Layer 7 of a small transformer language model trained on English Wikipedia (12 layers, counted from 0, width 96).
A neuron adds its activation times its output weights to the MLP's output. To switch it off is to set its activation to zero at one token and run the rest of the model.

Output weights of the MLP neurons that the questions are about. A number n stands for (n - 128) times 0.0036.
n40: 133, 128, 120, 150, 106, 119, 103, 130, 149, 93, 112, 97, 91, 174, 149, 138, 116, 104, 107, 208, 108, 103, 144, 154, 100, 112, 123, 135, 105, 103, 127, 116, 145, 124, 99, 112, 139, 163, 139, 111, 115, 140, 154, 126, 60, 128, 101, 110, 102, 156, 74, 150, 160, 90, 141, 88, 88, 182, 86, 172, 215, 109, 142, 161, 142, 162, 118, 139, 114, 137, 119, 122, 99, 107, 127, 167, 157, 51, 160, 129, 149, 136, 144, 138, 141, 101, 122, 125, 107, 127, 101, 139, 103, 198, 137, 171
n47: 132, 150, 115, 85, 149, 153, 94, 185, 127, 124, 140, 88, 87, 114, 131, 166, 154, 114, 125, 101, 140, 148, 123, 141, 119, 150, 85, 130, 152, 121, 139, 103, 133, 133, 104, 134, 103, 105, 161, 109, 150, 160, 102, 156, 139, 123, 121, 162, 155, 137, 119, 144, 157, 121, 121, 100, 176, 120, 126, 150, 139, 109, 124, 149, 155, 105, 141, 114, 112, 113, 113, 131, 131, 82, 149, 147, 108, 99, 167, 137, 160, 114, 99, 121, 150, 145, 78, 142, 176, 117, 98, 145, 141, 150, 113, 116
n63: 79, 173, 181, 107, 130, 99, 159, 146, 132, 94, 135, 129, 99, 167, 59, 108, 180, 139, 132, 157, 124, 130, 143, 105, 155, 68, 101, 124, 82, 31, 135, 151, 100, 100, 124, 108, 71, 161, 111, 103, 117, 169, 60, 150, 111, 111, 177, 122, 167, 144, 142, 108, 116, 139, 120, 89, 180, 137, 128, 94, 151, 147, 85, 88, 148, 128, 192, 145, 176, 152, 140, 104, 143, 188, 132, 123, 146, 96, 135, 137, 100, 120, 127, 89, 129, 149, 157, 116, 147, 103, 155, 175, 145, 117, 93, 116
n76: 100, 100, 133, 138, 114, 164, 95, 175, 85, 176, 100, 167, 99, 141, 163, 150, 194, 146, 111, 182, 132, 100, 100, 158, 95, 125, 120, 120, 129, 114, 143, 122, 123, 124, 109, 116, 135, 194, 172, 119, 156, 132, 131, 111, 175, 158, 134, 182, 149, 88, 133, 188, 146, 63, 69, 182, 176, 78, 104, 122, 113, 104, 127, 133, 117, 136, 104, 96, 99, 156, 106, 146, 102, 80, 131, 111, 126, 171, 74, 103, 131, 116, 139, 136, 110, 136, 105, 103, 86, 85, 172, 172, 148, 123, 149, 142
n87: 105, 123, 106, 138, 182, 115, 109, 142, 175, 130, 141, 170, 136, 93, 152, 159, 93, 100, 146, 121, 142, 165, 98, 203, 110, 128, 110, 136, 130, 144, 98, 113, 126, 152, 145, 93, 187, 96, 104, 112, 146, 139, 65, 123, 151, 137, 100, 111, 93, 90, 166, 171, 163, 125, 120, 157, 116, 126, 139, 145, 183, 129, 130, 184, 95, 136, 131, 102, 191, 124, 140, 109, 133, 146, 160, 137, 69, 157, 82, 169, 113, 116, 91, 113, 70, 102, 163, 161, 141, 84, 138, 153, 180, 63, 145, 123
n102: 115, 162, 138, 162, 97, 141, 149, 37, 177, 230, 87, 126, 138, 26, 101, 117, 159, 110, 59, 109, 127, 133, 110, 150, 112, 126, 115, 129, 147, 107, 147, 128, 128, 135, 105, 129, 76, 211, 151, 73, 141, 95, 139, 93, 141, 85, 160, 172, 110, 86, 159, 129, 133, 81, 103, 62, 136, 177, 142, 131, 94, 123, 92, 138, 95, 118, 150, 147, 84, 124, 128, 177, 135, 146, 80, 119, 199, 132, 142, 171, 141, 126, 161, 93, 152, 152, 122, 79, 110, 159, 120, 133, 146, 167, 149, 139
n214: 111, 169, 117, 104, 158, 146, 124, 156, 159, 86, 115, 145, 116, 163, 153, 117, 150, 144, 105, 121, 108, 129, 142, 93, 111, 103, 169, 152, 86, 109, 145, 94, 100, 90, 145, 126, 98, 124, 144, 147, 185, 130, 155, 58, 86, 134, 127, 154, 158, 90, 143, 104, 116, 146, 144, 165, 142, 157, 127, 131, 144, 110, 131, 124, 114, 100, 143, 142, 98, 149, 94, 71, 149, 132, 125, 124, 85, 92, 110, 114, 131, 122, 108, 145, 117, 153, 130, 152, 160, 142, 120, 117, 115, 135, 132, 152
n238: 211, 120, 139, 111, 81, 58, 63, 97, 98, 150, 147, 7, 141, 137, 60, 163, 150, 135, 98, 128, 106, 121, 56, 156, 107, 159, 157, 163, 104, 144, 170, 123, 130, 161, 132, 140, 125, 110, 169, 114, 77, 143, 169, 171, 188, 143, 113, 140, 137, 135, 132, 77, 161, 117, 204, 105, 191, 108, 145, 113, 180, 152, 109, 114, 163, 172, 199, 91, 131, 110, 139, 124, 167, 161, 126, 96, 62, 157, 59, 128, 89, 124, 129, 126, 157, 128, 130, 99, 90, 127, 132, 85, 126, 139, 117, 81
n288: 147, 156, 147, 130, 80, 117, 111, 105, 153, 137, 112, 132, 150, 113, 140, 117, 148, 126, 91, 161, 154, 115, 125, 194, 156, 58, 143, 144, 112, 123, 139, 191, 173, 162, 138, 100, 119, 138, 166, 130, 137, 139, 105, 118, 159, 81, 169, 126, 118, 124, 98, 116, 123, 115, 145, 154, 126, 104, 126, 104, 116, 106, 107, 131, 94, 92, 147, 141, 128, 146, 119, 120, 123, 112, 159, 114, 113, 135, 153, 72, 185, 142, 96, 170, 75, 145, 92, 115, 88, 130, 99, 111, 150, 135, 139, 151
n331: 131, 169, 138, 90, 106, 114, 110, 127, 150, 94, 106, 166, 143, 211, 56, 115, 76, 155, 131, 163, 108, 127, 128, 88, 110, 168, 154, 115, 97, 114, 164, 102, 177, 120, 111, 145, 135, 127, 103, 103, 94, 165, 114, 116, 103, 158, 153, 101, 124, 123, 125, 162, 134, 152, 116, 151, 82, 176, 117, 123, 125, 146, 126, 88, 118, 168, 101, 161, 101, 66, 138, 119, 123, 133, 191, 90, 165, 139, 92, 158, 125, 94, 155, 197, 113, 120, 69, 135, 125, 120, 156, 157, 76, 145, 118, 128
n345: 117, 129, 135, 171, 115, 173, 135, 133, 118, 109, 105, 141, 138, 99, 134, 154, 150, 127, 117, 135, 133, 91, 107, 141, 116, 138, 135, 119, 120, 137, 136, 163, 131, 109, 101, 129, 148, 124, 130, 112, 153, 116, 162, 129, 117, 152, 125, 157, 164, 73, 114, 135, 165, 70, 132, 125, 103, 110, 107, 132, 164, 111, 154, 104, 118, 135, 155, 134, 174, 133, 109, 144, 113, 111, 213, 108, 134, 110, 149, 101, 112, 120, 88, 92, 123, 105, 53, 146, 126, 116, 138, 109, 128, 185, 112, 106
n348: 100, 106, 103, 159, 128, 150, 128, 141, 139, 112, 146, 102, 87, 91, 108, 133, 121, 170, 76, 120, 133, 127, 126, 136, 133, 128, 112, 113, 80, 85, 110, 130, 103, 109, 114, 176, 120, 106, 145, 141, 119, 151, 114, 112, 150, 154, 149, 51, 112, 122, 109, 165, 150, 131, 134, 75, 95, 153, 149, 103, 166, 113, 155, 122, 111, 119, 139, 129, 171, 103, 126, 146, 134, 108, 184, 112, 145, 130, 64, 136, 126, 155, 161, 88, 111, 137, 172, 144, 119, 76, 157, 110, 166, 167, 150, 144
n365: 134, 160, 110, 126, 124, 136, 151, 104, 112, 81, 126, 135, 120, 187, 165, 148, 139, 95, 145, 117, 150, 145, 154, 139, 119, 116, 107, 105, 158, 116, 150, 133, 145, 143, 145, 151, 97, 89, 182, 87, 157, 152, 166, 58, 104, 104, 110, 114, 116, 83, 132, 133, 132, 146, 86, 138, 92, 107, 202, 123, 153, 129, 122, 133, 113, 206, 129, 110, 125, 162, 89, 141, 129, 104, 150, 107, 93, 83, 157, 192, 130, 147, 69, 144, 109, 106, 124, 153, 109, 152, 140, 92, 116, 102, 139, 176
n370: 138, 128, 178, 122, 115, 149, 81, 138, 137, 159, 171, 152, 143, 115, 98, 119, 107, 121, 143, 171, 114, 142, 117, 116, 103, 91, 102, 138, 167, 105, 127, 142, 123, 152, 110, 137, 146, 106, 129, 138, 103, 173, 170, 134, 113, 86, 153, 157, 116, 108, 156, 157, 143, 155, 122, 125, 140, 59, 114, 126, 149, 92, 170, 177, 95, 82, 149, 128, 93, 112, 86, 133, 114, 197, 74, 133, 126, 109, 133, 131, 105, 171, 120, 98, 158, 135, 119, 114, 159, 161, 153, 151, 158, 126, 126, 108
n371: 115, 142, 123, 146, 149, 178, 132, 112, 125, 106, 142, 145, 130, 152, 136, 107, 112, 151, 69, 189, 129, 139, 158, 169, 157, 116, 100, 103, 149, 133, 160, 110, 109, 122, 156, 130, 110, 126, 113, 120, 123, 126, 126, 173, 136, 118, 183, 117, 113, 124, 153, 127, 100, 130, 71, 119, 124, 124, 84, 164, 121, 144, 126, 99, 140, 89, 110, 131, 87, 161, 111, 117, 135, 189, 82, 185, 120, 136, 132, 84, 65, 130, 121, 95, 133, 108, 157, 92, 114, 143, 147, 96, 150, 114, 154, 125
n380: 133, 142, 122, 172, 86, 135, 145, 121, 65, 75, 125, 142, 146, 97, 141, 139, 106, 135, 90, 115, 108, 114, 137, 143, 187, 141, 93, 104, 138, 153, 69, 149, 138, 124, 146, 50, 206, 112, 70, 164, 127, 99, 134, 122, 142, 86, 105, 131, 161, 156, 99, 142, 172, 139, 91, 170, 141, 102, 131, 107, 123, 177, 133, 177, 132, 166, 111, 109, 131, 90, 181, 167, 193, 164, 120, 109, 98, 113, 158, 165, 80, 132, 129, 106, 115, 127, 178, 125, 119, 127, 127, 114, 172, 95, 162, 92

Each question names a token from some text and the token that comes next. It shows the activations a of the neurons there, in the order above. A number n stands for (n - 128) times 0.018.

Then comes g, the gradient of the next token's log-probability with respect to the MLP's output, scaled to length 1. A neuron's effect is roughly proportional to its activation times (output weights . g). A number n stands for (n - 128) times 0.0031.

"==S", then "ch"
a: 121, 132, 119, 141, 121, 119, 120, 119, 119, 143, 148, 123, 124, 119, 123, 132
g: 146, 174, 82, 77, 110, 130, 120, 125, 108, 108, 126, 106, 113, 116, 65, 145, 100, 174, 89, 134, 162, 164, 93, 122, 111, 153, 140, 196, 95, 73, 84, 146, 184, 126, 187, 120, 176, 148, 125, 114, 124, 99, 145, 146, 183, 117, 125, 142, 149, 148, 202, 146, 87, 108, 144, 108, 144, 119, 178, 171, 56, 132, 132, 148, 177, 94, 144, 87, 158, 116, 120, 213, 102, 66, 148, 153, 105, 145, 88, 177, 122, 110, 135, 62, 132, 123, 143, 78, 85, 153, 123, 98, 120, 153, 126, 110
Which neuron, switched off, raises the next token's probability most? n238

" c", then "ateg"
a: 123, 119, 120, 125, 149, 120, 123, 119, 189, 120, 123, 126, 119, 128, 119, 154
g: 188, 145, 127, 144, 88, 202, 89, 172, 163, 141, 98, 58, 143, 192, 76, 127, 112, 158, 161, 134, 97, 121, 158, 126, 89, 117, 125, 152, 85, 58, 126, 131, 143, 110, 99, 142, 107, 119, 161, 155, 139, 29, 150, 124, 149, 135, 75, 157, 102, 160, 110, 127, 167, 101, 126, 188, 162, 133, 94, 88, 146, 169, 152, 100, 112, 151, 79, 67, 149, 132, 184, 136, 119, 72, 84, 170, 132, 146, 104, 82, 123, 131, 138, 133, 151, 170, 137, 128, 97, 172, 165, 128, 112, 132, 102, 125
Which neuron, switched off, raises the next token's probability most? n87

"ided", then " to"
a: 194, 137, 127, 126, 133, 120, 125, 119, 121, 197, 127, 152, 119, 122, 160, 120
g: 43, 123, 132, 115, 195, 128, 175, 99, 145, 154, 132, 170, 163, 171, 114, 149, 102, 124, 205, 108, 138, 158, 106, 97, 110, 94, 133, 128, 109, 151, 180, 46, 92, 133, 99, 139, 117, 181, 143, 100, 112, 121, 114, 142, 133, 137, 142, 152, 126, 133, 181, 152, 164, 94, 138, 178, 80, 153, 131, 117, 155, 136, 140, 108, 119, 150, 94, 174, 112, 110, 114, 78, 59, 148, 175, 99, 153, 86, 124, 149, 75, 83, 191, 179, 123, 133, 105, 76, 134, 84, 174, 129, 136, 87, 85, 108
Which neuron, switched off, lowers the next token's probability most? n331

"on", then "or"
a: 119, 121, 126, 119, 119, 120, 126, 122, 125, 176, 123, 119, 119, 119, 121, 119
g: 77, 73, 92, 96, 147, 95, 103, 79, 91, 130, 164, 89, 108, 203, 50, 109, 109, 171, 143, 144, 153, 134, 119, 185, 126, 134, 141, 178, 115, 119, 133, 90, 100, 106, 152, 157, 156, 164, 123, 103, 140, 102, 154, 145, 155, 91, 58, 113, 103, 127, 120, 169, 118, 134, 175, 126, 70, 184, 157, 97, 69, 121, 123, 118, 177, 100, 138, 152, 122, 72, 172, 126, 158, 148, 181, 166, 137, 138, 120, 162, 117, 158, 123, 126, 178, 97, 168, 110, 139, 163, 115, 40, 153, 117, 152, 131
Which two neurons, each switched off alone, lower its probability most, in order? n331, n76

" st", then "op"
a: 124, 143, 119, 119, 140, 125, 126, 220, 142, 136, 119, 126, 126, 120, 122, 121
g: 153, 122, 151, 147, 107, 124, 90, 132, 121, 83, 112, 74, 111, 123, 132, 165, 161, 81, 128, 81, 47, 148, 116, 113, 119, 131, 134, 139, 88, 78, 141, 168, 129, 54, 144, 160, 182, 148, 187, 102, 120, 95, 143, 126, 84, 128, 162, 80, 116, 130, 107, 115, 131, 114, 220, 141, 178, 143, 157, 110, 129, 177, 164, 142, 113, 139, 100, 135, 157, 115, 124, 52, 110, 119, 163, 152, 119, 129, 169, 121, 65, 95, 156, 158, 180, 134, 112, 91, 178, 165, 53, 161, 130, 174, 133, 147
Which neuron, switched off, lowers the next token's probability most? n238

" S", then "int"
a: 138, 119, 126, 119, 131, 126, 136, 120, 128, 119, 204, 119, 125, 119, 124, 119
g: 89, 137, 140, 68, 93, 147, 186, 139, 181, 142, 160, 94, 121, 73, 135, 146, 117, 118, 204, 143, 141, 124, 116, 113, 133, 132, 181, 102, 153, 131, 130, 171, 83, 135, 115, 105, 35, 145, 125, 107, 104, 71, 173, 120, 132, 160, 68, 149, 101, 128, 95, 78, 148, 124, 104, 127, 48, 218, 125, 134, 143, 138, 102, 189, 164, 87, 197, 150, 141, 148, 157, 137, 123, 86, 159, 111, 94, 166, 112, 120, 143, 159, 120, 139, 104, 82, 116, 156, 141, 151, 122, 82, 119, 143, 116, 156
Which neuron, switched off, lowers the next token's probability most? n345

" stud", then "ent"
a: 119, 119, 119, 123, 146, 122, 122, 128, 127, 119, 125, 119, 120, 119, 119, 124
g: 145, 52, 77, 180, 80, 139, 87, 80, 118, 103, 94, 116, 84, 182, 110, 117, 142, 158, 59, 151, 193, 111, 173, 128, 153, 154, 153, 166, 130, 92, 141, 132, 177, 128, 184, 89, 152, 147, 116, 105, 128, 78, 139, 156, 123, 102, 113, 75, 92, 150, 146, 116, 137, 122, 141, 126, 122, 122, 179, 163, 91, 163, 155, 106, 165, 159, 122, 191, 133, 88, 96, 119, 160, 151, 119, 127, 170, 138, 104, 128, 94, 158, 127, 154, 135, 122, 97, 53, 100, 185, 139, 128, 140, 66, 95, 184
Which neuron, switched off, lowers the next token's probability most? n47

" camp", then "s"
a: 120, 119, 126, 120, 156, 125, 127, 127, 153, 123, 119, 121, 120, 119, 126, 119
g: 49, 157, 120, 149, 181, 105, 144, 157, 121, 106, 137, 127, 242, 61, 113, 123, 115, 115, 152, 69, 128, 146, 111, 140, 132, 93, 162, 152, 112, 116, 142, 119, 101, 90, 45, 108, 106, 161, 182, 127, 188, 158, 150, 111, 171, 119, 141, 134, 144, 77, 84, 131, 117, 86, 153, 135, 142, 113, 65, 131, 132, 97, 127, 135, 132, 146, 113, 147, 72, 146, 152, 109, 160, 92, 167, 147, 159, 119, 119, 116, 172, 108, 80, 151, 100, 174, 179, 195, 121, 100, 139, 121, 118, 164, 135, 81
Which neuron, switched off, lowers the next token's probability most? n288

"ers", then " Y"
a: 162, 120, 125, 142, 120, 128, 128, 128, 120, 122, 119, 122, 119, 119, 127, 127
g: 80, 130, 112, 137, 169, 92, 115, 152, 89, 143, 172, 73, 91, 103, 153, 128, 121, 155, 132, 77, 139, 175, 190, 112, 140, 92, 135, 177, 122, 131, 77, 130, 125, 67, 108, 86, 136, 89, 138, 119, 165, 65, 147, 132, 143, 167, 141, 120, 145, 187, 93, 153, 107, 137, 64, 136, 127, 168, 140, 61, 103, 210, 163, 160, 132, 150, 152, 104, 133, 179, 122, 120, 127, 86, 148, 86, 137, 151, 152, 142, 171, 133, 106, 123, 97, 95, 147, 192, 150, 170, 106, 80, 60, 150, 146, 91
Which neuron, switched off, lowers the next token's probability most? n370

"th", then "al"
a: 119, 180, 129, 121, 120, 119, 119, 123, 123, 128, 126, 148, 126, 121, 119, 119
g: 156, 169, 118, 170, 120, 137, 140, 186, 99, 126, 151, 112, 65, 91, 146, 138, 106, 162, 183, 170, 118, 119, 85, 175, 117, 167, 147, 152, 135, 103, 129, 64, 143, 138, 119, 160, 92, 109, 139, 116, 75, 106, 103, 75, 51, 108, 135, 193, 92, 127, 168, 152, 118, 134, 107, 107, 178, 111, 163, 148, 117, 98, 115, 159, 118, 109, 97, 117, 61, 118, 164, 108, 155, 137, 123, 84, 168, 153, 139, 147, 109, 84, 168, 212, 135, 104, 80, 93, 160, 92, 126, 200, 90, 156, 156, 118
Which neuron, switched off, lowers the next token's probability most? n47

" State", then " L"
a: 120, 119, 122, 121, 119, 128, 119, 126, 130, 122, 147, 120, 123, 121, 121, 120
g: 171, 134, 115, 207, 161, 117, 179, 111, 130, 143, 138, 96, 107, 115, 93, 126, 117, 124, 104, 103, 48, 165, 169, 134, 118, 112, 149, 177, 69, 94, 118, 143, 162, 138, 125, 107, 126, 75, 116, 117, 105, 76, 167, 91, 129, 127, 220, 133, 135, 163, 82, 82, 154, 139, 104, 119, 137, 124, 128, 122, 77, 199, 65, 153, 149, 101, 89, 147, 138, 153, 92, 136, 150, 168, 186, 70, 127, 128, 119, 129, 168, 160, 83, 142, 153, 146, 136, 90, 111, 194, 126, 90, 112, 174, 99, 138
Which two neurons, each switched off alone, lower its probability most, in order? n87, n76

" gen", then "om"
a: 130, 119, 127, 121, 162, 123, 126, 120, 119, 122, 122, 121, 119, 119, 120, 183
g: 79, 124, 134, 87, 154, 171, 75, 142, 100, 140, 114, 147, 105, 92, 171, 111, 47, 89, 138, 83, 148, 128, 145, 151, 102, 98, 127, 123, 163, 123, 132, 169, 148, 81, 145, 171, 85, 136, 153, 84, 189, 106, 145, 185, 98, 140, 116, 94, 93, 172, 150, 158, 105, 146, 120, 135, 144, 107, 205, 105, 92, 139, 97, 94, 165, 186, 96, 171, 142, 122, 168, 115, 171, 138, 142, 78, 92, 110, 204, 153, 127, 170, 160, 140, 75, 179, 116, 83, 118, 151, 88, 148, 98, 99, 133, 101
Which two neurons, each switched off alone, lower its probability most, in order? n380, n238

"ch", then "ing"
a: 120, 123, 119, 119, 120, 124, 146, 125, 151, 126, 119, 146, 119, 125, 123, 125
g: 130, 126, 201, 60, 108, 183, 161, 136, 97, 77, 136, 138, 121, 132, 65, 115, 155, 180, 181, 151, 141, 141, 131, 119, 150, 150, 141, 109, 110, 96, 117, 106, 151, 112, 157, 121, 96, 102, 128, 152, 135, 94, 112, 213, 117, 97, 113, 141, 131, 129, 29, 216, 133, 94, 144, 120, 116, 148, 142, 122, 157, 109, 152, 103, 107, 63, 76, 176, 127, 113, 131, 78, 133, 77, 116, 113, 83, 146, 98, 88, 169, 82, 185, 144, 169, 140, 149, 142, 160, 135, 120, 174, 121, 159, 121, 141
Which neuron, switched off, lowers the next token's probability most? n365

".", then " D"
a: 171, 119, 126, 119, 120, 125, 122, 128, 128, 144, 120, 164, 119, 119, 119, 240
g: 137, 155, 88, 149, 112, 159, 152, 91, 161, 101, 186, 59, 181, 147, 131, 181, 139, 152, 148, 134, 130, 72, 183, 119, 132, 139, 156, 134, 120, 63, 71, 149, 98, 104, 105, 78, 175, 81, 142, 143, 134, 154, 139, 153, 164, 150, 104, 131, 130, 153, 135, 102, 110, 166, 45, 129, 134, 145, 152, 79, 97, 151, 168, 131, 78, 114, 106, 121, 165, 134, 119, 138, 133, 185, 110, 101, 114, 168, 109, 158, 209, 129, 84, 73, 115, 120, 192, 96, 115, 120, 98, 66, 148, 121, 144, 91
Which neuron, switched off, lowers the next token's probability most? n380

" part", then " of"
a: 119, 121, 122, 120, 151, 122, 125, 126, 127, 120, 128, 124, 119, 153, 129, 121
g: 178, 95, 163, 170, 46, 112, 78, 72, 131, 169, 113, 131, 160, 146, 115, 134, 144, 169, 123, 178, 155, 97, 138, 107, 123, 110, 136, 69, 130, 155, 130, 98, 92, 96, 160, 131, 140, 112, 82, 132, 89, 170, 106, 162, 140, 121, 90, 108, 116, 100, 125, 165, 109, 154, 110, 112, 98, 78, 157, 125, 153, 111, 132, 88, 91, 121, 175, 141, 152, 136, 147, 136, 137, 182, 79, 238, 129, 204, 139, 113, 66, 143, 105, 74, 160, 97, 167, 122, 179, 98, 120, 155, 165, 124, 143, 109
Which neuron, switched off, lowers the next token's probability most? n370

" published", then " in"
a: 216, 153, 124, 123, 137, 123, 123, 124, 124, 126, 126, 127, 121, 119, 123, 123
g: 184, 91, 133, 125, 166, 90, 68, 92, 79, 86, 100, 144, 110, 138, 61, 128, 89, 133, 99, 136, 113, 123, 140, 133, 84, 153, 105, 175, 124, 159, 159, 92, 118, 121, 151, 142, 156, 141, 110, 190, 164, 94, 96, 131, 64, 86, 74, 161, 115, 141, 125, 177, 116, 162, 158, 126, 170, 135, 138, 103, 98, 111, 108, 103, 154, 206, 98, 161, 106, 157, 143, 164, 201, 133, 128, 101, 96, 141, 173, 122, 162, 96, 169, 154, 124, 155, 96, 164, 119, 133, 156, 116, 201, 60, 93, 109
Which neuron, switched off, raises the next token's probability most? n40

" sele", then "ction"
a: 119, 124, 119, 121, 207, 119, 127, 128, 119, 121, 138, 125, 130, 217, 124, 120
g: 175, 88, 105, 92, 52, 134, 128, 138, 182, 126, 98, 117, 51, 121, 126, 112, 99, 116, 105, 147, 117, 141, 113, 209, 212, 140, 114, 149, 129, 94, 83, 128, 64, 164, 155, 164, 159, 136, 141, 99, 139, 154, 52, 145, 149, 133, 134, 129, 165, 120, 145, 83, 176, 128, 104, 120, 85, 117, 180, 198, 139, 126, 159, 156, 138, 103, 108, 54, 147, 137, 137, 107, 104, 161, 93, 138, 117, 158, 112, 154, 58, 142, 102, 140, 198, 115, 132, 138, 154, 145, 122, 133, 103, 161, 120, 95
Which neuron, switched off, lowers the next token's probability most? n87

"b", then "ab"
a: 145, 121, 122, 120, 119, 164, 120, 124, 127, 124, 119, 119, 124, 140, 189, 125
g: 160, 160, 138, 57, 148, 150, 69, 130, 99, 118, 134, 136, 168, 208, 128, 187, 95, 104, 130, 106, 75, 147, 119, 166, 121, 194, 192, 151, 93, 121, 95, 140, 147, 139, 151, 134, 132, 181, 156, 153, 134, 37, 158, 67, 99, 172, 80, 140, 101, 151, 142, 155, 97, 138, 96, 120, 99, 141, 110, 103, 149, 143, 127, 113, 120, 175, 107, 119, 53, 83, 87, 152, 155, 106, 154, 116, 147, 113, 122, 148, 150, 92, 107, 193, 150, 142, 87, 59, 112, 165, 136, 122, 138, 132, 131, 113
Which neuron, switched off, raises the next token's probability most? n371

"ior", then "s."
a: 125, 119, 119, 121, 124, 124, 129, 128, 123, 123, 119, 122, 136, 122, 153, 120
g: 50, 142, 123, 116, 187, 134, 80, 174, 123, 146, 135, 169, 86, 166, 148, 76, 133, 122, 102, 102, 145, 134, 160, 116, 113, 161, 74, 138, 214, 148, 141, 118, 141, 161, 77, 169, 135, 150, 159, 48, 164, 136, 102, 168, 159, 141, 115, 96, 60, 103, 155, 195, 134, 116, 84, 167, 158, 118, 82, 101, 199, 114, 170, 141, 129, 128, 115, 112, 87, 138, 143, 74, 125, 121, 146, 130, 168, 115, 118, 84, 95, 118, 141, 138, 96, 134, 155, 196, 116, 112, 106, 81, 107, 123, 135, 112
Which neuron, switched off, lowers the next token's probability most? n371

" was", then " a"
a: 122, 144, 184, 122, 121, 125, 119, 127, 119, 120, 119, 119, 126, 119, 153, 119
g: 141, 145, 116, 133, 105, 66, 137, 118, 105, 54, 100, 86, 126, 151, 157, 129, 160, 116, 114, 126, 185, 119, 146, 92, 80, 149, 161, 164, 122, 110, 91, 152, 130, 92, 117, 130, 172, 137, 138, 147, 211, 114, 75, 157, 99, 133, 92, 58, 183, 109, 72, 178, 120, 108, 113, 111, 155, 170, 108, 72, 118, 91, 157, 86, 148, 132, 200, 119, 129, 128, 155, 145, 136, 136, 120, 154, 150, 176, 75, 150, 152, 188, 97, 150, 103, 116, 124, 229, 95, 121, 138, 151, 121, 130, 110, 101
Which neuron, switched off, raises the next token's probability most? n371

" of", then " the"
a: 120, 120, 165, 119, 144, 120, 119, 127, 122, 140, 119, 202, 144, 119, 127, 123
g: 129, 132, 147, 140, 72, 146, 131, 87, 157, 181, 78, 127, 88, 100, 121, 118, 144, 154, 151, 120, 150, 97, 107, 105, 167, 149, 69, 130, 136, 160, 97, 185, 173, 122, 124, 145, 124, 98, 149, 136, 205, 53, 122, 103, 129, 131, 101, 92, 130, 128, 98, 126, 179, 158, 137, 123, 188, 170, 113, 104, 167, 141, 138, 108, 121, 112, 177, 85, 117, 56, 137, 197, 94, 100, 62, 165, 122, 183, 73, 78, 93, 147, 167, 91, 99, 159, 129, 189, 155, 128, 108, 117, 162, 111, 121, 146
Which neuron, switched off, lowers the next token's probability most? n348

" James", then " C"
a: 148, 143, 127, 125, 122, 128, 191, 127, 120, 121, 125, 120, 128, 121, 120, 119
g: 125, 165, 157, 127, 158, 161, 103, 117, 163, 129, 186, 108, 184, 136, 127, 98, 139, 86, 70, 110, 136, 134, 190, 63, 133, 146, 146, 117, 83, 87, 157, 166, 155, 61, 141, 108, 155, 121, 120, 127, 119, 126, 100, 101, 135, 72, 156, 160, 133, 139, 93, 152, 99, 143, 134, 127, 76, 116, 143, 95, 78, 170, 122, 135, 191, 180, 142, 128, 140, 96, 84, 127, 163, 160, 120, 96, 106, 107, 171, 143, 91, 133, 117, 141, 168, 48, 111, 197, 210, 79, 140, 88, 165, 108, 93, 125
Which neuron, switched off, lowers the next token's probability most? n214

" le", then "t"
a: 125, 119, 164, 119, 132, 120, 126, 128, 121, 120, 121, 119, 119, 128, 129, 120
g: 107, 92, 123, 138, 106, 138, 129, 157, 98, 144, 153, 70, 125, 122, 106, 142, 111, 111, 122, 108, 64, 140, 112, 120, 158, 147, 131, 143, 135, 57, 81, 98, 96, 138, 60, 134, 91, 107, 154, 75, 149, 213, 140, 171, 92, 136, 93, 108, 169, 103, 165, 124, 67, 140, 139, 192, 210, 176, 125, 123, 174, 116, 138, 133, 160, 115, 183, 161, 167, 111, 142, 167, 76, 183, 160, 136, 135, 152, 104, 99, 111, 100, 180, 117, 94, 120, 137, 168, 192, 80, 121, 121, 94, 108, 124, 129
Which neuron, switched off, lowers the next token's probability most? n63

" young", then " artist"
a: 146, 123, 119, 121, 120, 119, 127, 125, 119, 119, 123, 119, 120, 119, 120, 202
g: 168, 123, 94, 77, 115, 106, 87, 7, 100, 78, 113, 135, 90, 81, 65, 146, 96, 177, 101, 150, 107, 181, 135, 132, 122, 155, 147, 126, 152, 112, 152, 127, 171, 98, 135, 131, 158, 155, 150, 123, 134, 90, 126, 199, 87, 198, 81, 179, 139, 123, 141, 158, 89, 110, 156, 170, 178, 90, 93, 111, 106, 181, 87, 120, 127, 106, 178, 188, 122, 116, 151, 182, 170, 134, 143, 140, 162, 123, 100, 113, 98, 120, 125, 124, 93, 130, 147, 112, 125, 123, 146, 107, 136, 105, 155, 165
Which neuron, switched off, lowers the next token's probability most? n380

"ap", then "i"
a: 139, 119, 128, 147, 119, 120, 122, 132, 120, 120, 120, 119, 120, 124, 126, 124
g: 70, 134, 98, 101, 122, 78, 138, 144, 124, 158, 107, 180, 137, 155, 167, 168, 117, 83, 146, 117, 89, 170, 130, 145, 179, 125, 58, 112, 156, 130, 135, 172, 112, 130, 141, 86, 143, 117, 158, 145, 135, 108, 155, 190, 131, 158, 143, 151, 161, 138, 97, 98, 85, 160, 131, 118, 69, 192, 212, 125, 62, 186, 112, 145, 121, 143, 122, 114, 137, 158, 130, 162, 69, 104, 94, 117, 141, 90, 142, 168, 86, 153, 128, 118, 86, 51, 74, 85, 127, 143, 120, 160, 167, 140, 74, 125
Which neuron, switched off, lowers the next token's probability most? n348

" poss", then "ib"
a: 153, 127, 120, 119, 138, 119, 127, 124, 134, 120, 120, 119, 220, 131, 123, 119
g: 106, 141, 120, 90, 158, 139, 78, 160, 187, 150, 164, 100, 179, 133, 160, 142, 108, 158, 121, 139, 136, 232, 115, 162, 53, 99, 98, 115, 145, 97, 144, 143, 66, 202, 127, 126, 91, 172, 113, 160, 117, 128, 112, 129, 134, 117, 183, 128, 159, 152, 126, 153, 105, 122, 133, 143, 94, 163, 111, 79, 85, 132, 119, 77, 167, 107, 167, 103, 81, 158, 142, 130, 85, 142, 184, 129, 154, 91, 122, 27, 147, 120, 167, 111, 115, 86, 106, 119, 117, 80, 111, 151, 139, 113, 130, 161
Which neuron, switched off, lowers the next token's probability most? n380